Layer 8 of a small transformer language model trained on English Wikipedia (13 layers, counted from 0, width 128). Numbers have three digits each and are written without spaces.
A neuron adds its activation times its output weights to the MLP's output. To switch it off is to set its activation to zero at one token and run the rest of the model.

Output weights of the MLP neurons that the questions are about. A number n stands for (n - 500) times 0.0017.
n20: 514503450456584578524449686697402679693517431523456553604555404352671734439605579572653517238679605492431380601557607488536528613237442570600599434521445438540453477571383605514281450560604439696551535565478430316457384470448497679470537463631434375405599444452369413490438584756403508506478552368458497525398301543518467539402497486632371465330522535280433543533433523484489438479500
n21: 425643592274318347618612329310722432593245732397511440423753464258252418543609645709549540559675545627491593218440659466397492672563465524489513488436549434603420368250527382512464549338416258107520563444339294714681456320567496571747688599471246442756454543411517512492527542675654285462724425662826765589331333567314648269441540569305470650383459418717648555555597331481613517662602
n37: 481184985388309427379723546629538621366574511461238384430191495748395583644312326919465176440773396800359265624567427562417312510520753417449615404459782364729395207586452821800420597695841668566632652351543394500606414588296480359534623500510415689944712634808536437568365500224579306419623575385334363510557249438399457276604461335073464676303177360528361460660432550565529257628669
n42: 469562386589439451595392431708641611442632669379630448626479521479479552507443663515443500413447646713553507300455653411396667507446428353473462572355527639507331454291465720451668695345277327350638547481593526813427621545719324357338504240412323411543274284490335609415503589648488580438572446568643478553842480574654459440536330416507297706216453513620628544412486411563584574618445
n53: 449680428486681426560353504607621626557709382578401567509507592518320568421554630540694485504374413452444716592377412311472447345515553504507516566163586475714412538715376551727698430761516418199188364689446632614546622639445354374574727576267492374200531278453258612500396439383586404419707573389351702391820556647438544534631524384435440478544504514534730605620317355649504504220535
n94: 290390689495338434370443384525362868432437458338599537510351537598430317409380527389428516430374487557438435459390337513293483311483711682484402504535337720593512563770641660376495541479319529517638810583527483739484459364844554567186261647547389563737435482579496479438413673525634594414105624666284324338722296705532757790607586430516704544337421444486533775223475331319649733483622
n96: 484782648288500571388534627728519428644565259454360271476275445769294833568423547521472449626481423614189304523555390655508621611545405492718414410745443535484426407566333525642706496398413495259476363412372674809648598437570604384265641338347545382598550538572558544389344459419528470080512525394655761360670724580461547381630479524393496345797563580627341426504604671526552373638178
n98: 684299603291528394482256692529500565675279610387413463446624319508736625426461305522637390329490529790447835030478142310565479470326482475632557536591518449408395412627441089565278664382253486697521628716378828625578520470564590486589342508560433383291491630735419508634524590426632449597309682546628428414640561436365548611579338590472325548443514382837430398393570387566672683504513
n142: 297329384495762362350459674449307348407845374380422523394315508394426269548545416500429688382230484479674476424492307602681375528680358458668679492643470560606557547602436343439485419338551482339453351704346661482816428484530806433595590335693512457512412451426427651251659688509545643460436759337269476446661389564475439562356656573463583564558912633328636624399643461573477365655472
n155: 822560659500500294490495380688297484687558787407700346489436722342120511586423505515289472372775385430586584435560560266871232524740341717491703342595578090298690312604448658439738479374484370574533593510301417539666710535159675516695682303289403322748387460233544500377382555631282782686321856607616211353591804332521695576601377288541601578218622482543274333660590505478353530679495
n230: 593594538674399496388831522679383285434472482431475512552407645363591473310596444427273528221635569709530596355398347538377488409290612803647504547635352492614531715592627725603359725758596619662452566391579546472674575285519312250198399460670824549192653424641600432422657440481316579516578475353394198252504518562478688341599436341366538333500455615450627616500484419424544547109643
n236: 523436458593340638367520771657628604504672314313388504463586436504792439419571371479304504422437348383549306651467381329443735412548542538518268398283597403622534637381377750270544278255361642428733236488304380577258637823515396549212457586400536398655472447515693396655733357584447657635639623524551612454603646454525500334804469477507562538537712541623491524377519394401411582748378
n247: 638547612527817404528354528659438546210451617260566611429623285412576294560511399576613397395309459514440668642294631598457500446504730637444724606370589321625453171492590383378641562260402346360582512331652770378578559575456597604756398598318511344649272307507333586594650522567504592631514581557489376541719517503264456608575550288382194424488579764385449496489694454482470492508574
n334: 323450581408587726268751334259735638352641685369559513581311616599363410617614331482055609281539449419324407764518809718737577312461390441464609537433680512620653466374537359471564364362551578368390557375351557579668712804669534485533338423347561436500369335496333618441496368718272700273426504413768793606545587469403645399486682403463586632307580435548620762651365358312610522216456
n365: 203474507496793509618491553436523560445629623534419494677465430503560446475503644513692691480407671514354565454715525497431461482528394328489481497720730557521564512562425339382489405421409449528446565316847546524528570497535393734439575509565427497381435525517488559459455630329360444626408369457449478515516289635584401633480463420443468679541347412412567494532331548615485393397391
n382: 552580573475336431426738637388429564299508925397468544519476416552827495477406628386504427605339599522548321464418163569267401732538381642488465532487433535699472546343607598609556374671411388555418559423545589615330524362663423571600286636343416753638652590570385333511710406608505566487619315258280618349378864392874520394486588512555217627262568500523634698130309716604467435269299

Each question names a token from some text and the token that comes next. It shows the activations a of the neurons there, in the order above. A number n stands for (n - 500) times 0.0059.

Then comes g, the gradient of the next token's log-probability with respect to the MLP's output, scaled to length 1. A neuron's effect is roughly proportional to its activation times (output weights . g). A number n stands for (n - 500) times 0.00077.

"li", then "ft"
a: 487492492635499472474539488481474471482497662479
g: 615494803334630446456670387469502436586303454412776513622632457507569260587353597330550277369496624438370584688387343574516573432549278464506452459517492457268511523443430539571570421576554475276540602402465622466468690538527444413539371395493484608414202523647423591495438575575617624685417510546553334550306688434294494643496640617488424274717562562458578378698516694516378553510542
Which neuron, switched off, raises the next token's probability most? n42

",", then " immig"
a: 484480498477471474472488487490473471472656473604
g: 402569557490605292657792482467506577657621543403498579538495518401482427558501595613460348326272482408398618545334488559244212587411595490575738685179576515570538272390449396535493383479354461499355594507337497362504542560551465788468574630572434290593518699521484446676511386551550470529451626443494579505633404203398532471489642492690311474532474646373614575657581365518593459529596
Which neuron, switched off, raises the next token's probability most? n247

" h", then "our"
a: 613472486492599683475490638525472471472493494488
g: 430322542483500401829448298485536424531411475444654642541459623226340451551729414722590813594334607354514469485509384557517313514559599550397540645477679551616645598572570546455604543529383564246685649544530451456426272568520324486573482382341542662348668457574520549357409494528408396385518609465300497423583360495622682576459467558447697467367597589489252445632546414390551365372451
Which two neurons, each switched off alone, lower its probability most, in order? n94, n142

" had", then " much"
a: 471471661472476472473495578497475474472527513735
g: 601546610392505368318540549616533525573573461481414361606339539711486305520502458346449585459522667586362614598456470556514503521375558346718398475640426637773364396450481661625328378440631620572316499708506385448678637391372374703528657648557616512661467683503554479065244500366387524415585327427669465424471556469685582508452475489637368572534439488508495382496425420532338498337629
Which two neurons, each switched off alone, lower its probability most, in order? n37, n382

" (", then "Rec"
a: 473471487471474481486490480489733536478489474490
g: 680525464648388525368523482541411524526391530633703583484594534509519463354534563433522463538452430627548494419531458446466307586340616619522376568372745645296536737374422365489230613576518785582423537579917661320347456294547573522357497454535356476301448580396383521542426349520642639612386357726349466650396645451419349513406587558374477631662335497601460440544539637489415526359504
Which neuron, switched off, raises the next token's probability most? n236

" She", then "ena"
a: 511493471475487496486498665500474471474489471486
g: 283645426678452503508496493603577417669699533409501565590516717333647544475432341544441516536525549624472548560452354457736532367510544800526516501432553554640587466507166566403511307506470296476574410425528421634424297582384433386456592499634542480451614322261330530427446493486335447456508636434405779370584600768798500383545414371330493331446466453391601644604575516544595326652535
Which neuron, switched off, lowers the next token's probability most? n142

"|", then " US"
a: 488549485474495495489486497472485502659478473499
g: 645498640192475501629632407418576595395411564648276544577422493317425411608487405606603329398427463522308547476302536630516342463418494567513691458512596424451520322600658429485435600623550371288752381448464485621692599579394371458587487300495608557240454420650533608534535472440444515677386643497468551462598436632596395562581474260573626372577634238362522737620344476723422532642595
Which neuron, switched off, lowers the next token's probability most? n247

".", then " Since"
a: 484472498472494477491498497482473492639510507702
g: 522503641660399450629332441657594530395214459475474433501457661515571562294321610692452556531552428517312648363431491464427504404490480470488383535385743584579594571659700370409666539467658497406737765433448539429662619339408396473506466434548660275533598305454496661658390525482518610416494375669443671673503498526422445356460446500421348470468570429562739313640467429287632220573420
Which neuron, switched off, raises the next token's probability most? n382

" |", then " 48"
a: 484505473475481479488491473474488593480472472479
g: 469665423469459716477552613514462530534267625616502568437543331337308582531610363337402429505531422399550289631524423532537499619487549584614423503528586328473443472750493601520472437242637237564607562337362479472594397582548570682613333548389715667416503438776422282230585422388382494673426455396399365528671606705742416484636530586479433402499379605457490652609558466588286563560488
Which neuron, switched off, lowers the next token's probability most? n236

" video", then " air"
a: 537484484475496490478487474483479473483472491482
g: 464410529544511438447575598416461749609333449435580389554353538552442566673454613706579265366506629368411556618500507601459386715625504444621758472412443462470301381612580544546401612695410618379491447329497377482519650602391430691546618285584506415638505578554486460621395511553369420565618630567548557381232291394345219432311636640394453367575639516381665659438424436339500630406714
Which neuron, switched off, lowers the next token's probability most? n20

" mainly", then " on"
a: 487530496672478494482497472498634513499500518497
g: 539593498540541373542421439495338726519366639424614355525474431429465597512548434207447490448685789583491659377303349645522561548503596610308634385634485519543594274453507629417670624317394438550622530652684520401529473593657413318642390529446435412187548259447485447436663563589499588419599533731577516370602657553349370453439532458582572595422431584389420499672318337457688600379376
Which two neurons, each switched off alone, lower its probability most, in order? n42, n230

" ass", then "ump"
a: 488476494652471491485471471488481493472500473479
g: 604477319324470708471566592413338509378725499462546561429262323547468615483604629403457411391497279523650568596294290589470681538724256615594446393292437402359458487429518565581384688565554418415502431533526713386587650607664505475675463734411575341598439702586377413663484592320386437686362387632497596536510428578530645533322276573529587639505485461495466612536424496503305611423519
Which neuron, switched off, raises the next token's probability most? n42

" to", then "mb"
a: 475477473489532478481483576547493471510535483471
g: 459401377536486499252411667474507550397557401464282489443544528505576576480706593432329525374628500445409560537332585358657496528568456634442781640541576605546568640466494361448628364524614582352562173604281585376542678728540551269659561490313524485337192310579615472430482500616524578561458598557414523456437537522318539586607649414461487518482564472453585579502435402211751696634353
Which neuron, switched off, lowers the next token's probability most? n142

" Jewish", then " claim"
a: 477496479496498500477484496478501489473621477476
g: 666554452791474759724509465345560368392344549419305641418566488379476765513485558455367553541522444537606314512523513576679569581628428520455247490587558427276639522486544651481290477505420542451529434444744464324460398460544556310425468405492560637609469560545504512521473269548455585435350205513423465513527472460784508401590193464415595541553601568595507424762471423663602655415322
Which neuron, switched off, lowers the next token's probability most? n247

" East", then "on"
a: 473492486472492494491488475496484494492534472471
g: 471462476441499493379573293284482428593694463578454490462796343435456350552629531572402577558663500588356403811377575437657720426429687500469453554597371428595553612665464414389447410539546589398613267809441267446320402246547568519635370517565458439384480352635713420489357568264466482552508443578493570520672573642650604598448483359406630417587540619288433597480448593449456365491631
Which neuron, switched off, lowers the next token's probability most? n42

"ri", then "w"
a: 472471475471494484500474472490475498472478471489
g: 580521374424496346387642483688635200298418470530496263416366461675559678410508540475625522553474316566556637665559358427541353387685630615578318501380500482354500325585537529520582351426567502528489371318795355466689643497568572544472395280611589494628510682493336445572376518670370393474365408505455417562366341378681349527619448501628574545623461605765470452633382510528545692519660
Which neuron, switched off, raises the next token's probability most? n37

"l", then "."
a: 486471477499496488474477496497484476483472471472
g: 672618533718574414535336582560333412545659604393456817379437677417589499568418365487543421389339541551419475529569448449645465216484508780501354535400332492635492630536660383474624450610505575526385344432522636207414339468477549640514424525664694553392407417508477622441655407324500308525487392552467311426387548445553387622381292622535665638368522398476341646525586549558698487547735
Which neuron, switched off, lowers the next token's probability most? n21

" from", then " a"
a: 549472474486472478499471588471472472476489477475
g: 397506287567349486374599541598703383624454400421404510371427399332765506471279594532541534411428467484563479494507451526491521472518715506480704426325328489763456498504534724711483669400364432337424682536713495373462540457583452549594431621661390803440448422534278575433515495533317411686438431363517395367704514479546567574531435544459397464354537411455635486564682774501412673263664
Which neuron, switched off, raises the next token's probability most? n230

"ave", then "nt"
a: 717477496477474471491481478478481474483500530495
g: 436371421548569742562402492383621560637602572339516386442697406589700492413553624585354611316422367454636515485299542463541547488183574558490464469428514635467572684618422408440416645542644452390517475421586681520426423651503604363386440390612455549237350413538421428644675598381481559575158410529479316665508786558314543608555458534440254434485479435721614433449705470551540669494387
Which neuron, switched off, raises the next token's probability most? n98

" came", then " from"
a: 475473471475477476496492478494484476483543473584
g: 630421493354316432476401624376546621541467372492365594662411814576508306255592508389519574517574617408330335530478490524472447417526435509375528577464806574216668441302571439485518549449340425505674588633351716536494511514401590399661271397300513675470538427532510658782730633624461376676303658505428591421588679452572559370440485520406334393573490408500473562576500454534531513635435
Which neuron, switched off, lowers the next token's probability most? n382

" Sun", then "ny"
a: 475494498477475473485497486497488494492497472493
g: 540533415465605568425641514401461643597657485460503258687405120410448303344496804542286542419405428403591602585566394417619579496711334484444542331524367605407498442548350382507639572499256324344476474445696639627556489422643538496545491527436596400369475485621758709442404488437419537494395465639442382603791556496565401747403499480568527717382372586565605464440552534526364515501608
Which neuron, switched off, lowers the next token's probability most? n20

"The", then " to"
a: 471490550474481473482491488492472524694566472532
g: 376647331430450418391553519666595372455461478648421512481618583503443486576323329708604543635569415453412560349403434685529569454490741341428584356583501440602587772630576361746530629499571430675595659399405501315484358447382477542340442520454415694691591652578478622552439516491460592594507482288497378671536138638362620418579342385479408616440460360491716258397390646517469395438537
Which neuron, switched off, lowers the next token's probability most? n37

" Sum", then "mit"
a: 472500500478489474472483481486472496477487487494
g: 597541537369537797600552593363585489449517319508228572410586511528496615681594568344473272499323600520635447437628322664386590621653338377416465526387575576360350658490534702586538717532591313318477537553494811440740561620481563374366406361500736531383517290466599464402535306563409499453483377520488451426545711475587503339250363632379672476461440416563476499609570442533412552478533
Which neuron, switched off, lowers the next token's probability most? n94

" to", then " April"
a: 476475658474522471476493495978477472487472472472
g: 475463536473463337553424208768508543446447579443483517576600762577626665489407391488512537594552663612489494488389580453398397525557538726383556496580287469676623502543572524638483533582445490486414639513340212328484577502649448374479728632366541233595531212382624429369476619611619479443611547664655558592425385361112503413456372371530665514589452490516452499706366361397521535509409
Which neuron, switched off, lowers the next token's probability most? n155

"r", then "ror"
a: 919484482480477471495493634571472494472472485481
g: 545522560594353771635660310584587596430610830582571559515369546546561613472611530510330428392542571566486383626501485670557355446449110595393426560470457727511278607456467775198467591438442501437539514300511654467408332525674514570585565634418452501452468500399439313456431390487270571601434549549568689457392587463476742362568408555515472536449397449409243464662567513496453425592352
Which neuron, switched off, raises the next token's probability most? n142

" bur", then "ial"
a: 474474480478498471471489472651483481473472472471
g: 497679512351572522640625499516571747680359409514651579519521473464174403532316420518471355269408286542405286367543523487612539487492411543500537505360442503517492664506343398280302508673698744498481634423390499644286508619400501756443590452491570581542693653803425573421442468519458464622390578360414638553325687641599622490453547559346432634524363401508513531510408533637484340484387
Which neuron, switched off, lowers the next token's probability most? n247

".", then " Their"
a: 471471500477480483485489485488472504624563509615
g: 326577486396222409447240469542448564648696723464606345420460662526642572573430637516574503492355298545763647467336500536322466482430471553378588373369477786577496514372521470626615523327490347421424310539343628642461549521547612741258798613432503536625531468502352420495566614562418369440459426603502648447376583510472377460524443502734349544323575488420562646532463638367667415557512
Which neuron, switched off, lowers the next token's probability most? n382

" Pin", then "e"
a: 471477498484482514477497472473499497487499471486
g: 572523485485587418421345646530377670518555532462439402584458400390412376266376779686180515360368584567582428607562535592530504438636417434541499324434516560350492601373585505390677393615324273390463433427735633713646343389621463470514419491553491434513717526616542613378452536364466495560492523770499289544902444508688481645493466495558416632484386439504501553537381394455565496349719
Which neuron, switched off, lowers the next token's probability most? n94

" in", then " 2014"
a: 475481477475473528498473580488479473487498631473
g: 632521691530486621620322453569245621477578676500583453621591457567498407476412447466515404568787517568511393226575390606302756587473483564587325540297416221509551525504543515421554525466612410675728542491491389465480540389475614569685518605543598447688651497470480481544573521417501593247621560600585392575477446520282641333487444602487387495531296392649242391372318266600538299608390
Which neuron, switched off, lowers the next token's probability most? n53

"rain", then " park"
a: 500492499504496485499499471497477471491496496472
g: 655515399482385613614475501302252732527729350481564409629514425549507650683462431744544394600314294577398346400477805385573240600658457398506629452542368518464556586563617357514406522452234511426618465330633496417458644624460378561508652453470589418637550455413560239684544459622541466616630620288468561392401439526415550525634472592518259466640640484506347435388555539397483606599401
Which neuron, switched off, lowers the next token's probability most? n230

"s", then " addition"
a: 488494834485477481477472581476471516472472488563
g: 634576418464348561455421323658467741344338498247625209556566587662809454337334624491371432428525647463324566341443451382483558550567452434447436282278541669563549318666597509246457583422582380488618514467430362666453514459495560500518662579454560409487482510431506514347597543535514607483674282727566592445464750454465455597455468615618609613525524496608498412630476471290633727377528
Which neuron, switched off, raises the next token's probability most? n37

"1", then " att"
a: 480475498472478493481488477488471486474479490472
g: 509510325465379664525456441478602524399634439630310441494526437473552513609521690525472373540425448434666489522450656354259366828500415347474565562330650670450325499435501532558531427377471428398640536385505362590336276424630420790462600396406376695615487610299433429676582328670558764649286573586346646543445402384545422665625593396319415582631666514580373583653451542523469509457549
Which neuron, switched off, lowers the next token's probability most? n230

"st", then " do"
a: 492473486537478488479472474474472475478473565471
g: 529534459461474427387393649483526616318437530609516487425422512666402581544547450309587464604471271351544522631441424364554477368393315249496551476351427443518507439309480254484633329683501462563466341462413765497538820697576488759551728457621531357530543732515444341376432630466471704633491228467539493623537361537755515513342482397631417466595476517598394610697484619408509626558605
Which neuron, switched off, lowers the next token's probability most? n230

" unc", then "erta"
a: 472578499476496471478473483474495494490475479549
g: 583529462543500673795378471576493519643415399467595501352424761187486601454539483694410474432441639626377680542392532682533586495765547656607487496582464541643568464595465324433376523500367526530445652445529531494344421771600299578383412202573519572529562532530337412459773596595465455561446353556335556473465241515386530376567433644437451608397303570504483518539582394248558335485316
Which neuron, switched off, lowers the next token's probability most? n21

"the", then " \""
a: 476478615482483497494494473476510472486557473480
g: 487469568513436403562538542406427645374598340651479375481472572637332622426371415438480560738474663618600479637726528709603455586470599497671254379703344449511563274511449718550280451462373251473382497328539602428454427653503592543300274370324345433638556502337498519567467422580490411379579406535334398539735525415730328669450585653579533691560636473517420449523574583619368484445637
Which neuron, switched off, lowers the next token's probability most? n37

" fin", then "ance"
a: 476471480476492482693471500497473472479472513489
g: 358425745449714454560417408553319557651594604515450264457228520593367387443712509624518603518506505503458370493628714662577510554526448556586422424439651433514336414631472569274446463376360579320416546434479356423510870502363506422485636505699553343512410411651524525364617427500377537437340289411606621467653641434453611518509423405324611520480587306489493568719643553799543383471557
Which neuron, switched off, lowers the next token's probability most? n96

" of", then " Ram"
a: 472474494474471473476476475485475647483472485471
g: 501409311552427453392582531519347471606523605457563514442551497592421498447653401595219483398559390676424504504532484244439425520628454618390481740588395478509483516320596505685447450411351443710508506428311415572534377526580483626632729442481522610426575712619602322587619528441416440703408629292407263526610392542629522490690580500684338628568403723776253261526287546455512521539365
Which neuron, switched off, lowers the next token's probability most? n236

".", then " The"
a: 489471499471472474494485493486484510573493512759
g: 450622475297315614273469491413596779565543569625443489564460486623452486501311539593736337581541616429613726556404622654626582495446384683586488331730469476428344596510445455449683504502734374295368654752545311643561349539408433485418520371475378443444603423472660613259447461433498456264527393562469534549387587457594304629389484510525390471430412488719609591386440587425477618276622
Which neuron, switched off, lowers the next token's probability most? n382

"ori", then "ng"
a: 486476496692498483492471492472495484489479681472
g: 438590522326645353389520572655519455569527750330503236727527529663557379352403405388507587531583635283478519532425580577585584435332396494531532506388357553544413489608383273376352621491491546527424306389627564439607768476703512567622453481415432387619382736562600539646503609543470440386463565687467488634411482303350573577593451521374466460702421447357578503391332610603698630156625
Which neuron, switched off, lowers the next token's probability most? n365

"ort", then "'"
a: 930475500472487664491642494492479484474479500484
g: 438688456604548588571577352573654606565556515439564635686365373486452340385578631537525613708522269597440349547644668387655538684374496688526485544547558396482140368359610576379530394432377809367533476360490668548354400470511286394412340521530379456353470544635433364635277507523481334400584739358545552530492521376489560479610598551595427398655440555521325576666386658543543439537320
Which neuron, switched off, lowers the next token's probability most? n20